Layer 6 of a small transformer language model trained on English Wikipedia (9 layers, counted from 0, width 96).
Take only the direct path to the model's output, skipping the later layers: a vector added to the residual stream pushes a token's score in proportion to its dot product with that token's output vector.

Output vectors of the tokens that the questions are about. A number n stands for (n - 128) times 0.0097.
"d": 125, 105, 144, 83, 166, 186, 154, 128, 164, 166, 77, 147, 111, 139, 108, 156, 137, 116, 100, 180, 116, 95, 80, 175, 108, 108, 142, 116, 113, 150, 158, 143, 138, 174, 90, 172, 157, 110, 58, 173, 134, 153, 122, 152, 143, 140, 119, 139, 140, 112, 115, 140, 129, 156, 134, 150, 99, 184, 137, 82, 170, 98, 121, 82, 144, 55, 117, 117, 109, 107, 131, 94, 80, 113, 209, 154, 132, 122, 163, 100, 123, 55, 125, 142, 113, 154, 117, 122, 129, 79, 132, 109, 105, 153, 131, 134
"ited": 151, 107, 139, 194, 103, 161, 158, 78, 129, 148, 173, 187, 39, 85, 107, 114, 94, 125, 221, 141, 119, 137, 121, 124, 135, 142, 108, 180, 93, 94, 143, 134, 158, 149, 74, 104, 109, 119, 119, 208, 122, 143, 102, 126, 129, 106, 140, 192, 113, 149, 143, 213, 82, 128, 126, 158, 32, 102, 128, 80, 109, 113, 105, 129, 144, 74, 85, 124, 180, 54, 99, 61, 134, 117, 163, 107, 188, 176, 195, 158, 131, 16, 173, 68, 79, 139, 128, 143, 117, 200, 166, 179, 117, 70, 169, 139
"ter": 101, 62, 162, 102, 185, 182, 138, 79, 125, 192, 75, 136, 117, 107, 155, 141, 107, 111, 118, 140, 150, 99, 159, 154, 148, 85, 48, 112, 99, 164, 124, 115, 156, 155, 71, 93, 130, 189, 136, 149, 117, 106, 137, 148, 113, 125, 151, 153, 119, 164, 189, 89, 23, 131, 126, 111, 89, 91, 82, 158, 146, 77, 89, 135, 138, 125, 131, 112, 156, 115, 145, 108, 82, 202, 208, 161, 117, 130, 112, 111, 108, 135, 182, 94, 177, 75, 113, 119, 129, 167, 166, 128, 115, 176, 135, 181
"ec": 144, 111, 119, 146, 162, 95, 122, 81, 86, 118, 132, 132, 101, 125, 148, 147, 141, 90, 131, 152, 145, 142, 103, 104, 120, 157, 140, 171, 90, 158, 139, 144, 130, 136, 162, 112, 137, 151, 117, 88, 140, 115, 154, 155, 100, 110, 97, 207, 143, 148, 138, 157, 121, 126, 138, 146, 83, 103, 158, 101, 174, 137, 140, 206, 151, 147, 55, 136, 138, 133, 127, 147, 90, 156, 153, 169, 157, 114, 121, 46, 106, 121, 151, 112, 113, 124, 89, 139, 124, 140, 120, 74, 110, 96, 136, 66
"ord": 197, 73, 155, 148, 130, 175, 132, 93, 130, 66, 141, 139, 84, 128, 124, 35, 135, 154, 82, 186, 124, 160, 160, 98, 133, 142, 140, 88, 126, 111, 105, 108, 107, 185, 76, 84, 152, 106, 106, 164, 60, 178, 104, 134, 129, 124, 110, 153, 73, 158, 172, 167, 144, 134, 81, 151, 80, 158, 131, 160, 132, 140, 129, 162, 146, 90, 78, 103, 85, 95, 169, 104, 184, 127, 132, 142, 119, 116, 107, 153, 151, 92, 165, 167, 157, 158, 128, 107, 212, 129, 141, 164, 63, 155, 125, 77
" m": 121, 131, 139, 145, 117, 121, 113, 126, 144, 125, 126, 140, 119, 128, 151, 99, 143, 112, 132, 128, 126, 151, 136, 142, 103, 130, 126, 121, 147, 130, 117, 130, 112, 135, 144, 150, 98, 118, 150, 111, 156, 169, 139, 79, 170, 123, 130, 105, 138, 128, 151, 120, 118, 105, 100, 148, 139, 158, 125, 138, 147, 123, 110, 155, 135, 128, 138, 113, 179, 92, 120, 137, 132, 148, 122, 134, 101, 159, 108, 149, 136, 97, 126, 154, 124, 112, 91, 135, 139, 100, 133, 99, 84, 110, 131, 109
"G": 132, 122, 123, 119, 96, 140, 166, 129, 107, 148, 138, 130, 110, 128, 135, 142, 151, 108, 150, 163, 143, 105, 117, 89, 131, 94, 138, 73, 162, 100, 123, 126, 82, 163, 114, 124, 119, 112, 157, 172, 135, 97, 125, 109, 113, 137, 109, 170, 139, 167, 123, 119, 100, 140, 121, 124, 133, 93, 174, 101, 112, 135, 138, 155, 93, 147, 138, 140, 102, 108, 166, 123, 123, 109, 130, 124, 155, 95, 173, 148, 142, 129, 97, 163, 147, 92, 109, 129, 161, 131, 176, 151, 150, 97, 48, 140
"im": 161, 100, 134, 168, 149, 167, 150, 142, 123, 101, 151, 168, 124, 97, 132, 114, 122, 136, 115, 148, 143, 139, 105, 119, 102, 73, 106, 174, 151, 156, 121, 130, 171, 74, 102, 113, 179, 89, 71, 104, 77, 183, 110, 162, 175, 86, 140, 175, 158, 144, 187, 103, 153, 126, 156, 91, 129, 134, 107, 86, 85, 154, 122, 135, 109, 60, 155, 77, 115, 105, 146, 135, 174, 115, 113, 143, 95, 88, 113, 115, 153, 90, 140, 161, 159, 112, 115, 105, 110, 171, 147, 159, 163, 79, 125, 137
"th": 114, 137, 135, 144, 133, 160, 130, 146, 132, 160, 149, 105, 85, 125, 173, 100, 122, 99, 65, 120, 93, 79, 71, 160, 129, 46, 89, 140, 109, 132, 100, 128, 155, 131, 101, 50, 134, 176, 149, 143, 146, 114, 59, 167, 126, 119, 99, 150, 168, 151, 168, 117, 150, 127, 145, 160, 133, 147, 121, 174, 164, 127, 84, 106, 172, 125, 210, 220, 138, 112, 175, 122, 85, 136, 160, 142, 149, 154, 112, 56, 136, 90, 172, 159, 92, 87, 145, 159, 173, 97, 101, 123, 40, 118, 96, 159
"ack": 168, 69, 103, 143, 120, 138, 164, 96, 173, 150, 153, 120, 84, 103, 123, 160, 158, 182, 96, 128, 108, 141, 114, 61, 81, 153, 120, 142, 134, 108, 145, 120, 133, 117, 124, 112, 170, 222, 79, 121, 74, 140, 53, 158, 134, 121, 104, 192, 101, 126, 150, 123, 76, 177, 147, 101, 91, 120, 131, 136, 136, 152, 130, 170, 85, 69, 126, 143, 153, 110, 154, 124, 120, 132, 156, 130, 101, 122, 136, 91, 126, 142, 186, 171, 109, 134, 107, 95, 181, 205, 152, 123, 91, 114, 110, 109
"ity": 85, 133, 160, 152, 89, 120, 113, 64, 106, 139, 173, 145, 109, 110, 119, 75, 115, 162, 130, 108, 109, 165, 102, 170, 176, 131, 70, 134, 198, 101, 122, 167, 99, 116, 86, 62, 188, 139, 161, 170, 136, 112, 187, 133, 103, 152, 153, 94, 153, 162, 135, 160, 76, 155, 135, 134, 62, 153, 118, 85, 132, 23, 127, 90, 124, 91, 115, 164, 159, 115, 160, 99, 165, 79, 160, 192, 50, 193, 144, 144, 60, 59, 178, 95, 124, 98, 156, 147, 128, 161, 208, 144, 117, 123, 145, 145
"ivers": 118, 99, 197, 134, 106, 109, 159, 111, 126, 154, 186, 202, 82, 109, 159, 59, 102, 101, 129, 133, 118, 181, 133, 118, 137, 61, 128, 161, 105, 153, 152, 132, 129, 90, 114, 117, 140, 115, 157, 154, 131, 108, 82, 151, 137, 100, 52, 197, 142, 189, 138, 202, 99, 111, 123, 112, 89, 157, 173, 36, 96, 138, 99, 115, 103, 97, 68, 114, 140, 131, 151, 120, 136, 93, 175, 176, 60, 159, 176, 98, 100, 130, 178, 62, 133, 130, 110, 177, 142, 178, 191, 172, 101, 63, 173, 106
" but": 124, 100, 149, 142, 138, 109, 131, 78, 129, 131, 176, 145, 105, 148, 77, 82, 157, 155, 119, 94, 145, 135, 153, 106, 151, 85, 113, 128, 126, 105, 145, 111, 111, 153, 130, 86, 102, 136, 111, 166, 162, 120, 75, 160, 165, 85, 139, 102, 183, 143, 147, 128, 102, 135, 121, 84, 123, 69, 170, 139, 201, 151, 142, 159, 103, 156, 126, 136, 182, 107, 131, 93, 139, 102, 176, 162, 82, 122, 162, 110, 111, 112, 140, 93, 107, 150, 138, 126, 162, 194, 129, 130, 109, 110, 103, 94
"le": 131, 146, 121, 92, 103, 126, 110, 66, 98, 163, 158, 170, 91, 87, 127, 161, 114, 124, 158, 137, 110, 97, 89, 134, 109, 104, 160, 76, 117, 116, 101, 105, 83, 119, 100, 173, 153, 131, 137, 114, 132, 143, 127, 138, 109, 179, 163, 207, 100, 110, 116, 67, 89, 168, 151, 185, 73, 98, 127, 83, 139, 145, 123, 101, 176, 124, 178, 154, 171, 101, 156, 102, 122, 179, 131, 114, 190, 178, 102, 152, 139, 112, 166, 107, 156, 157, 159, 130, 137, 132, 68, 93, 118, 163, 140, 97
"em": 144, 91, 141, 117, 116, 83, 102, 94, 171, 63, 129, 110, 106, 103, 141, 124, 126, 95, 103, 131, 161, 121, 122, 119, 181, 186, 85, 148, 116, 188, 116, 139, 197, 126, 136, 183, 169, 105, 66, 131, 135, 116, 143, 119, 129, 148, 99, 178, 120, 162, 146, 84, 100, 135, 90, 130, 113, 93, 72, 109, 112, 120, 133, 135, 135, 106, 108, 110, 138, 132, 179, 104, 161, 145, 110, 183, 104, 134, 125, 152, 152, 133, 154, 151, 103, 108, 168, 150, 138, 167, 125, 184, 75, 91, 165, 89
" by": 109, 63, 124, 143, 149, 105, 145, 72, 135, 140, 195, 121, 137, 137, 103, 106, 128, 97, 137, 109, 115, 110, 129, 92, 119, 121, 95, 85, 102, 93, 158, 113, 158, 187, 138, 159, 111, 103, 137, 153, 84, 125, 152, 159, 166, 123, 131, 104, 167, 126, 155, 135, 129, 146, 106, 145, 139, 89, 174, 147, 158, 133, 170, 161, 130, 123, 146, 125, 156, 61, 103, 121, 126, 114, 138, 191, 159, 150, 122, 148, 97, 115, 82, 123, 99, 149, 142, 151, 104, 128, 123, 156, 141, 106, 76, 124
"ach": 185, 152, 104, 107, 117, 154, 123, 57, 107, 88, 133, 121, 79, 175, 157, 150, 112, 94, 171, 144, 124, 175, 93, 44, 118, 123, 121, 91, 113, 104, 134, 44, 132, 137, 112, 136, 137, 177, 134, 162, 121, 115, 137, 117, 128, 158, 123, 197, 163, 135, 87, 126, 51, 102, 76, 141, 125, 102, 152, 139, 163, 133, 113, 134, 151, 80, 144, 186, 114, 145, 159, 142, 126, 172, 147, 218, 105, 152, 131, 97, 139, 105, 120, 210, 105, 146, 137, 79, 135, 142, 137, 120, 129, 116, 101, 121
"oun": 127, 100, 83, 135, 161, 93, 141, 125, 132, 119, 186, 168, 62, 126, 144, 146, 114, 121, 84, 118, 107, 166, 120, 91, 112, 94, 86, 143, 83, 119, 158, 72, 170, 136, 92, 139, 106, 145, 157, 117, 84, 122, 133, 131, 108, 149, 127, 162, 162, 171, 108, 173, 85, 148, 132, 196, 98, 105, 171, 85, 204, 129, 150, 105, 122, 105, 59, 131, 193, 187, 155, 103, 106, 128, 70, 99, 104, 152, 176, 139, 82, 121, 192, 114, 123, 130, 142, 128, 156, 166, 189, 130, 55, 78, 167, 150
"res": 121, 108, 139, 128, 156, 159, 166, 80, 122, 116, 134, 156, 128, 118, 95, 156, 149, 67, 103, 153, 147, 109, 148, 101, 89, 157, 132, 179, 97, 159, 130, 141, 117, 94, 140, 170, 134, 117, 215, 122, 150, 96, 81, 151, 146, 127, 142, 157, 79, 177, 172, 122, 84, 172, 125, 89, 91, 168, 88, 131, 166, 160, 51, 149, 95, 86, 98, 171, 157, 130, 141, 113, 146, 122, 134, 140, 76, 154, 184, 115, 61, 92, 158, 97, 122, 66, 118, 189, 111, 111, 114, 154, 114, 126, 155, 108
"ied": 149, 27, 131, 175, 112, 110, 135, 88, 127, 108, 138, 193, 25, 118, 52, 106, 164, 62, 164, 152, 101, 160, 109, 139, 135, 137, 126, 147, 127, 109, 137, 143, 117, 156, 138, 87, 181, 171, 151, 171, 85, 179, 67, 161, 135, 55, 115, 124, 185, 162, 144, 86, 119, 74, 114, 169, 134, 70, 115, 151, 194, 160, 132, 222, 81, 88, 116, 172, 123, 98, 155, 106, 127, 83, 137, 133, 107, 159, 189, 93, 149, 100, 182, 52, 114, 105, 189, 174, 95, 83, 151, 124, 201, 106, 77, 190
"ce": 132, 25, 145, 149, 119, 130, 73, 142, 123, 146, 164, 88, 97, 140, 195, 97, 129, 103, 172, 151, 189, 147, 52, 28, 127, 62, 106, 169, 190, 123, 140, 108, 85, 129, 112, 157, 107, 138, 107, 123, 128, 87, 93, 200, 146, 177, 118, 203, 158, 121, 197, 101, 88, 108, 99, 202, 129, 151, 88, 83, 149, 43, 115, 142, 140, 82, 150, 164, 153, 140, 189, 85, 123, 88, 177, 95, 112, 207, 102, 131, 138, 120, 140, 95, 135, 170, 171, 126, 105, 156, 182, 142, 71, 148, 86, 118
"iv": 115, 83, 173, 129, 157, 135, 154, 101, 130, 135, 175, 177, 85, 128, 144, 93, 148, 147, 132, 97, 125, 157, 132, 149, 94, 111, 145, 117, 124, 156, 155, 146, 137, 129, 114, 125, 143, 116, 143, 159, 68, 133, 114, 79, 110, 86, 68, 185, 184, 178, 104, 178, 105, 120, 156, 118, 133, 141, 114, 36, 129, 109, 124, 91, 103, 90, 104, 91, 140, 163, 119, 161, 95, 170, 134, 167, 44, 128, 124, 131, 192, 148, 156, 87, 104, 139, 120, 124, 122, 136, 112, 134, 170, 121, 181, 102
"ial": 152, 182, 152, 165, 139, 63, 94, 8, 150, 62, 189, 159, 140, 124, 119, 55, 106, 143, 142, 125, 119, 145, 112, 114, 175, 128, 70, 165, 162, 96, 133, 131, 117, 144, 136, 75, 211, 118, 207, 102, 132, 126, 39, 105, 183, 88, 129, 132, 156, 172, 156, 126, 139, 177, 116, 218, 110, 142, 77, 107, 93, 159, 110, 134, 141, 140, 77, 176, 107, 107, 151, 112, 57, 87, 172, 157, 130, 131, 198, 76, 87, 114, 163, 34, 106, 134, 88, 150, 147, 101, 165, 164, 186, 142, 91, 134

Each question shows what one neuron of this layer's MLP adds at an activation of 1. A number n stands for (n - 128) times 0.002.

n90: 146, 107, 117, 74, 127, 137, 105, 129, 173, 113, 168, 141, 111, 162, 154, 154, 142, 140, 126, 105, 170, 130, 139, 129, 147, 107, 140, 113, 57, 143, 160, 102, 126, 78, 182, 110, 169, 123, 152, 115, 105, 172, 58, 151, 61, 141, 138, 150, 170, 101, 119, 121, 65, 168, 130, 131, 66, 124, 152, 144, 140, 107, 110, 132, 144, 62, 157, 169, 110, 106, 126, 125, 99, 167, 147, 159, 139, 112, 129, 154, 137, 143, 87, 171, 115, 137, 113, 106, 123, 166, 96, 106, 124, 179, 93, 96
Which three tokens does it push up most, strongest first? "ach", "ack", "le"

n94: 183, 136, 93, 144, 117, 127, 124, 148, 102, 99, 108, 159, 137, 116, 110, 137, 77, 143, 137, 130, 114, 124, 137, 36, 99, 153, 118, 131, 65, 139, 127, 85, 148, 93, 160, 192, 102, 153, 138, 128, 166, 162, 167, 161, 132, 150, 136, 137, 113, 102, 120, 117, 127, 160, 142, 170, 82, 116, 144, 173, 104, 118, 107, 121, 96, 127, 140, 84, 132, 107, 177, 113, 133, 134, 113, 141, 136, 139, 133, 106, 113, 169, 126, 143, 119, 173, 141, 68, 135, 98, 137, 118, 141, 112, 187, 93
Pushed up most: "ach"

n200: 104, 140, 164, 105, 87, 155, 137, 158, 121, 134, 124, 112, 156, 150, 169, 114, 123, 100, 95, 112, 102, 152, 183, 138, 165, 184, 114, 103, 122, 167, 130, 158, 112, 133, 75, 93, 186, 114, 144, 176, 119, 86, 155, 133, 125, 117, 142, 142, 127, 158, 136, 149, 107, 101, 120, 158, 105, 173, 164, 84, 112, 103, 123, 125, 116, 144, 99, 151, 102, 98, 41, 177, 122, 151, 162, 128, 128, 98, 123, 73, 115, 158, 112, 131, 104, 126, 105, 130, 146, 131, 118, 131, 150, 88, 108, 149
Pushed up most: "ivers"

n206: 170, 99, 132, 133, 142, 169, 154, 118, 135, 119, 112, 66, 69, 111, 136, 146, 89, 196, 155, 107, 139, 155, 126, 96, 96, 154, 110, 146, 80, 132, 153, 112, 97, 111, 119, 93, 78, 161, 107, 153, 145, 138, 119, 181, 159, 141, 145, 124, 132, 68, 90, 133, 114, 174, 108, 162, 121, 155, 108, 121, 121, 108, 139, 160, 124, 107, 136, 122, 126, 125, 82, 95, 130, 94, 176, 146, 181, 144, 131, 115, 156, 156, 138, 72, 116, 93, 141, 107, 164, 174, 121, 180, 143, 90, 123, 138
Which three tokens does it push up most, strongest first? "ited", "ack", "ce"

n87: 126, 152, 129, 122, 105, 78, 61, 104, 118, 99, 103, 119, 140, 156, 141, 144, 150, 150, 150, 107, 158, 128, 93, 108, 113, 107, 122, 151, 117, 129, 113, 159, 161, 145, 154, 153, 118, 108, 172, 85, 103, 120, 120, 118, 133, 179, 107, 106, 158, 150, 146, 146, 185, 99, 125, 109, 146, 147, 142, 106, 148, 160, 132, 138, 121, 140, 150, 115, 117, 132, 140, 92, 129, 174, 105, 114, 119, 126, 153, 139, 89, 107, 132, 104, 135, 134, 85, 121, 115, 76, 139, 198, 129, 137, 137, 134
Pushed up most: "ial"

n119: 134, 122, 130, 131, 168, 141, 165, 100, 54, 216, 164, 167, 123, 104, 119, 134, 127, 178, 104, 93, 152, 104, 65, 145, 101, 139, 130, 95, 147, 112, 117, 130, 122, 114, 120, 157, 136, 125, 144, 102, 104, 137, 147, 122, 151, 134, 116, 78, 155, 98, 117, 110, 136, 150, 117, 110, 130, 146, 124, 160, 160, 161, 114, 148, 124, 143, 100, 93, 156, 139, 126, 90, 100, 161, 117, 136, 132, 91, 147, 138, 114, 97, 131, 78, 122, 146, 126, 162, 132, 142, 119, 146, 89, 87, 196, 160
Pushed up most: "oun"

n349: 188, 176, 120, 133, 136, 96, 131, 119, 160, 151, 173, 86, 152, 135, 138, 106, 112, 180, 147, 74, 106, 123, 165, 109, 114, 143, 142, 113, 117, 136, 97, 134, 131, 113, 164, 118, 154, 85, 126, 104, 152, 192, 59, 129, 146, 132, 137, 135, 122, 101, 113, 161, 132, 113, 150, 143, 113, 120, 118, 104, 135, 84, 165, 103, 154, 137, 176, 141, 178, 126, 111, 89, 133, 123, 154, 132, 138, 108, 120, 110, 123, 110, 89, 104, 140, 125, 143, 101, 93, 87, 157, 161, 130, 133, 101, 102
Pushed down most: "ter"

n31: 122, 147, 166, 108, 54, 150, 65, 155, 83, 142, 146, 97, 125, 101, 56, 128, 118, 202, 136, 174, 114, 96, 136, 124, 133, 135, 146, 140, 81, 167, 121, 96, 143, 125, 159, 112, 151, 138, 119, 120, 113, 147, 133, 149, 101, 168, 162, 154, 125, 124, 167, 163, 95, 170, 100, 71, 110, 121, 114, 132, 180, 72, 60, 135, 152, 146, 119, 146, 147, 95, 137, 127, 77, 144, 147, 127, 186, 199, 155, 68, 150, 123, 169, 115, 117, 156, 104, 108, 128, 185, 121, 145, 85, 121, 105, 123
Pushed up most: "ited"

n93: 101, 154, 109, 154, 118, 77, 121, 104, 130, 114, 90, 75, 105, 86, 106, 113, 115, 110, 77, 134, 83, 127, 125, 90, 87, 166, 112, 141, 144, 135, 123, 117, 108, 113, 126, 148, 142, 103, 143, 175, 68, 123, 122, 118, 145, 97, 127, 122, 113, 218, 119, 131, 131, 95, 154, 122, 144, 135, 111, 121, 154, 159, 164, 179, 178, 102, 135, 119, 87, 128, 173, 143, 158, 123, 147, 142, 117, 119, 99, 133, 153, 116, 135, 100, 183, 116, 148, 128, 226, 147, 118, 208, 141, 119, 119, 102
Pushed down most: "d"

n69: 124, 71, 143, 167, 152, 107, 140, 151, 145, 103, 131, 140, 132, 107, 145, 122, 157, 137, 134, 126, 103, 94, 149, 148, 112, 142, 107, 113, 141, 155, 167, 169, 166, 135, 124, 141, 42, 104, 109, 128, 111, 140, 140, 183, 91, 52, 147, 80, 170, 110, 147, 138, 152, 125, 121, 99, 92, 113, 157, 110, 154, 115, 147, 168, 68, 148, 119, 48, 145, 136, 161, 147, 101, 135, 141, 137, 192, 132, 113, 115, 137, 93, 119, 129, 114, 136, 132, 126, 110, 126, 140, 124, 153, 113, 138, 128
Pushed down most: "ach"

n103: 91, 90, 120, 159, 99, 106, 120, 116, 117, 187, 107, 133, 155, 123, 143, 165, 156, 144, 154, 134, 79, 121, 126, 140, 100, 157, 171, 125, 98, 112, 111, 117, 105, 111, 153, 156, 190, 134, 94, 180, 81, 84, 78, 109, 155, 94, 163, 106, 135, 143, 50, 91, 136, 106, 134, 164, 105, 49, 139, 121, 114, 155, 130, 187, 185, 137, 132, 118, 114, 163, 111, 101, 147, 119, 121, 153, 174, 117, 99, 139, 97, 87, 121, 86, 97, 143, 132, 177, 187, 187, 130, 116, 169, 145, 139, 126
Which three tokens does it push up most, strongest first? "ied", "le", "ited"

n109: 153, 158, 46, 122, 55, 58, 154, 119, 140, 171, 112, 106, 106, 152, 104, 126, 85, 127, 66, 131, 126, 122, 165, 91, 102, 131, 192, 122, 105, 157, 111, 118, 157, 131, 117, 119, 132, 123, 100, 63, 69, 74, 123, 87, 138, 138, 107, 114, 152, 166, 118, 144, 118, 158, 124, 121, 96, 172, 103, 124, 125, 128, 124, 183, 130, 194, 114, 96, 110, 112, 93, 164, 125, 128, 119, 170, 173, 109, 114, 185, 243, 190, 144, 93, 142, 172, 123, 135, 88, 168, 197, 240, 153, 147, 41, 120
Pushed up most: "G"

n282: 128, 165, 119, 120, 110, 112, 104, 118, 178, 61, 183, 125, 119, 141, 167, 106, 145, 150, 218, 75, 167, 106, 192, 103, 115, 134, 152, 133, 164, 138, 131, 169, 144, 146, 89, 155, 125, 175, 80, 121, 110, 101, 121, 101, 101, 113, 155, 81, 78, 102, 115, 148, 169, 176, 65, 148, 119, 97, 119, 134, 110, 157, 172, 151, 166, 174, 144, 102, 132, 119, 120, 154, 167, 111, 114, 80, 145, 138, 127, 135, 74, 168, 99, 114, 141, 107, 110, 142, 141, 137, 122, 108, 77, 101, 100, 139
Pushed down most: "d"

n1: 94, 160, 111, 158, 129, 132, 137, 139, 160, 160, 94, 162, 108, 125, 116, 105, 176, 121, 138, 157, 178, 93, 117, 144, 118, 127, 141, 128, 120, 163, 164, 125, 85, 90, 127, 122, 150, 138, 101, 198, 158, 148, 125, 126, 107, 133, 166, 101, 155, 131, 105, 90, 146, 66, 153, 104, 85, 104, 84, 148, 117, 111, 136, 133, 103, 92, 89, 161, 165, 174, 80, 116, 136, 110, 120, 99, 90, 142, 128, 85, 151, 126, 126, 176, 177, 112, 101, 157, 134, 153, 126, 135, 122, 139, 96, 120
Pushed up most: "ied"

n250: 128, 100, 184, 138, 116, 101, 107, 160, 75, 111, 114, 97, 115, 138, 100, 138, 140, 117, 86, 177, 138, 134, 108, 153, 142, 144, 85, 132, 77, 131, 127, 123, 97, 126, 107, 131, 121, 107, 75, 77, 45, 140, 140, 159, 103, 128, 136, 153, 86, 178, 158, 141, 139, 143, 128, 162, 156, 109, 109, 156, 241, 141, 99, 172, 157, 125, 132, 151, 185, 84, 116, 105, 141, 110, 162, 83, 143, 45, 157, 171, 141, 94, 165, 133, 136, 110, 173, 140, 122, 128, 134, 158, 137, 119, 157, 74
Pushed up most: "ord"

n245: 108, 153, 120, 150, 109, 121, 116, 104, 171, 177, 94, 109, 71, 137, 89, 135, 146, 119, 117, 102, 142, 155, 202, 91, 126, 190, 117, 88, 101, 135, 116, 127, 113, 86, 146, 116, 83, 150, 88, 127, 91, 150, 108, 150, 130, 154, 128, 167, 116, 169, 140, 132, 181, 127, 150, 160, 167, 128, 141, 61, 153, 130, 118, 162, 153, 126, 112, 130, 119, 140, 82, 130, 126, 156, 140, 122, 133, 150, 93, 149, 39, 103, 106, 97, 179, 155, 145, 150, 142, 146, 126, 135, 129, 131, 99, 118
Pushed up most: "ec"

n81: 120, 96, 135, 153, 139, 105, 118, 135, 89, 156, 139, 117, 129, 117, 138, 137, 131, 81, 96, 135, 80, 91, 87, 139, 138, 139, 135, 112, 138, 87, 133, 146, 130, 142, 135, 112, 169, 137, 110, 77, 138, 127, 110, 184, 130, 82, 128, 145, 99, 120, 115, 101, 114, 120, 105, 120, 163, 194, 114, 122, 148, 154, 115, 120, 154, 138, 105, 123, 103, 90, 148, 121, 135, 129, 187, 129, 133, 120, 116, 156, 121, 111, 125, 143, 138, 119, 158, 179, 187, 155, 139, 130, 135, 145, 149, 113
Pushed up most: "th"

n246: 102, 101, 142, 80, 112, 113, 111, 141, 127, 120, 99, 123, 167, 123, 154, 133, 167, 57, 101, 104, 120, 146, 181, 134, 146, 117, 129, 120, 137, 159, 117, 108, 88, 124, 145, 103, 177, 108, 129, 114, 113, 126, 151, 177, 102, 77, 120, 124, 107, 132, 140, 136, 117, 108, 94, 115, 143, 142, 160, 156, 190, 134, 68, 149, 165, 173, 109, 103, 98, 118, 137, 142, 120, 135, 152, 131, 127, 115, 173, 114, 149, 203, 99, 145, 154, 142, 165, 138, 104, 142, 135, 97, 109, 114, 106, 120
Pushed down most: "ited"

n229: 95, 138, 153, 93, 118, 113, 163, 144, 135, 132, 121, 133, 116, 178, 84, 127, 145, 130, 162, 99, 155, 95, 166, 132, 151, 108, 128, 136, 112, 136, 128, 135, 154, 168, 144, 68, 82, 92, 145, 98, 184, 150, 41, 148, 92, 113, 99, 118, 136, 136, 146, 108, 104, 171, 72, 92, 148, 119, 139, 186, 191, 86, 77, 147, 141, 178, 162, 133, 131, 104, 145, 169, 165, 153, 112, 121, 107, 142, 107, 118, 125, 118, 133, 136, 155, 112, 140, 121, 113, 138, 99, 81, 130, 151, 60, 131
Which three tokens does it push up most, strongest first? " but", "th", "ter"

n86: 115, 134, 134, 87, 175, 123, 171, 162, 176, 160, 146, 154, 104, 102, 147, 143, 150, 145, 148, 136, 116, 141, 92, 114, 136, 118, 142, 89, 98, 97, 122, 99, 122, 141, 117, 116, 120, 119, 120, 89, 139, 141, 111, 145, 147, 123, 88, 116, 161, 151, 161, 126, 147, 142, 92, 115, 119, 146, 121, 107, 103, 134, 71, 120, 143, 147, 125, 101, 103, 172, 122, 150, 141, 111, 128, 141, 123, 155, 118, 180, 135, 128, 138, 132, 60, 105, 57, 112, 133, 187, 91, 150, 195, 140, 173, 83
Pushed up most: "iv"

n185: 138, 112, 80, 170, 162, 178, 160, 111, 89, 119, 130, 106, 139, 160, 150, 164, 120, 142, 174, 159, 111, 101, 103, 79, 145, 132, 140, 103, 126, 128, 119, 122, 142, 106, 156, 124, 147, 123, 182, 142, 122, 125, 116, 99, 86, 78, 132, 70, 140, 182, 149, 101, 139, 178, 133, 156, 85, 120, 114, 155, 132, 112, 145, 130, 121, 133, 128, 126, 118, 123, 141, 136, 114, 135, 135, 133, 92, 194, 108, 123, 117, 108, 157, 162, 123, 104, 145, 81, 115, 128, 102, 121, 111, 88, 133, 107
Pushed up most: "ach"

n234: 103, 147, 155, 118, 121, 134, 80, 155, 131, 100, 145, 30, 145, 155, 87, 127, 162, 50, 148, 128, 125, 46, 161, 140, 131, 181, 132, 142, 162, 175, 125, 165, 169, 117, 116, 155, 99, 104, 149, 88, 138, 108, 92, 165, 147, 130, 185, 103, 146, 107, 104, 89, 170, 115, 134, 128, 128, 109, 189, 104, 120, 113, 130, 124, 72, 118, 169, 176, 103, 138, 125, 117, 162, 176, 95, 144, 135, 148, 123, 130, 82, 153, 118, 172, 114, 101, 132, 110, 157, 125, 97, 174, 71, 135, 152, 117
Pushed up most: "em"

n280: 165, 132, 133, 94, 116, 140, 154, 87, 99, 111, 103, 116, 159, 101, 83, 165, 125, 125, 100, 173, 66, 148, 162, 111, 184, 136, 121, 136, 175, 136, 94, 96, 163, 108, 202, 131, 163, 124, 148, 131, 162, 155, 129, 113, 141, 118, 143, 138, 127, 104, 147, 159, 135, 115, 154, 103, 114, 114, 144, 103, 148, 122, 111, 108, 140, 107, 115, 127, 97, 178, 133, 136, 150, 156, 99, 105, 137, 150, 114, 112, 90, 93, 130, 129, 100, 120, 133, 64, 141, 141, 118, 131, 140, 140, 124, 110
Which two tokens does it push up most, strongest first? "ach", "res"

n59: 158, 134, 75, 138, 83, 120, 140, 137, 104, 141, 110, 125, 175, 109, 118, 128, 117, 89, 110, 180, 141, 139, 198, 92, 156, 131, 145, 151, 101, 122, 198, 87, 132, 159, 108, 111, 139, 113, 116, 132, 113, 97, 126, 93, 146, 127, 84, 157, 165, 160, 143, 156, 87, 165, 108, 128, 99, 73, 138, 142, 110, 164, 112, 140, 98, 82, 102, 146, 118, 103, 152, 147, 114, 142, 117, 99, 96, 135, 135, 164, 107, 130, 90, 106, 147, 148, 174, 117, 111, 151, 112, 120, 168, 156, 156, 139
Pushed down most: "th"

n7: 149, 144, 114, 140, 180, 152, 108, 145, 64, 161, 163, 85, 107, 180, 137, 101, 118, 127, 152, 129, 126, 91, 174, 104, 109, 99, 176, 141, 117, 55, 112, 93, 149, 109, 95, 127, 137, 112, 108, 129, 115, 111, 172, 143, 141, 136, 119, 152, 95, 128, 119, 149, 155, 48, 121, 118, 126, 97, 156, 102, 134, 114, 135, 116, 136, 128, 127, 158, 123, 134, 147, 157, 128, 98, 142, 143, 163, 107, 118, 101, 123, 128, 117, 161, 137, 187, 68, 144, 121, 138, 101, 170, 181, 187, 76, 118
Pushed down most: "em"

n311: 164, 73, 99, 110, 207, 152, 124, 161, 91, 147, 125, 103, 158, 79, 77, 158, 102, 143, 121, 131, 130, 144, 132, 150, 155, 158, 126, 165, 161, 109, 173, 115, 119, 137, 105, 190, 132, 125, 85, 99, 110, 136, 175, 148, 153, 150, 114, 101, 121, 91, 103, 110, 130, 146, 116, 120, 112, 153, 109, 132, 82, 119, 127, 152, 95, 173, 176, 147, 180, 155, 123, 138, 81, 121, 62, 96, 126, 98, 138, 135, 142, 109, 152, 169, 122, 76, 84, 109, 148, 117, 144, 103, 131, 123, 96, 169
Pushed down most: "ivers"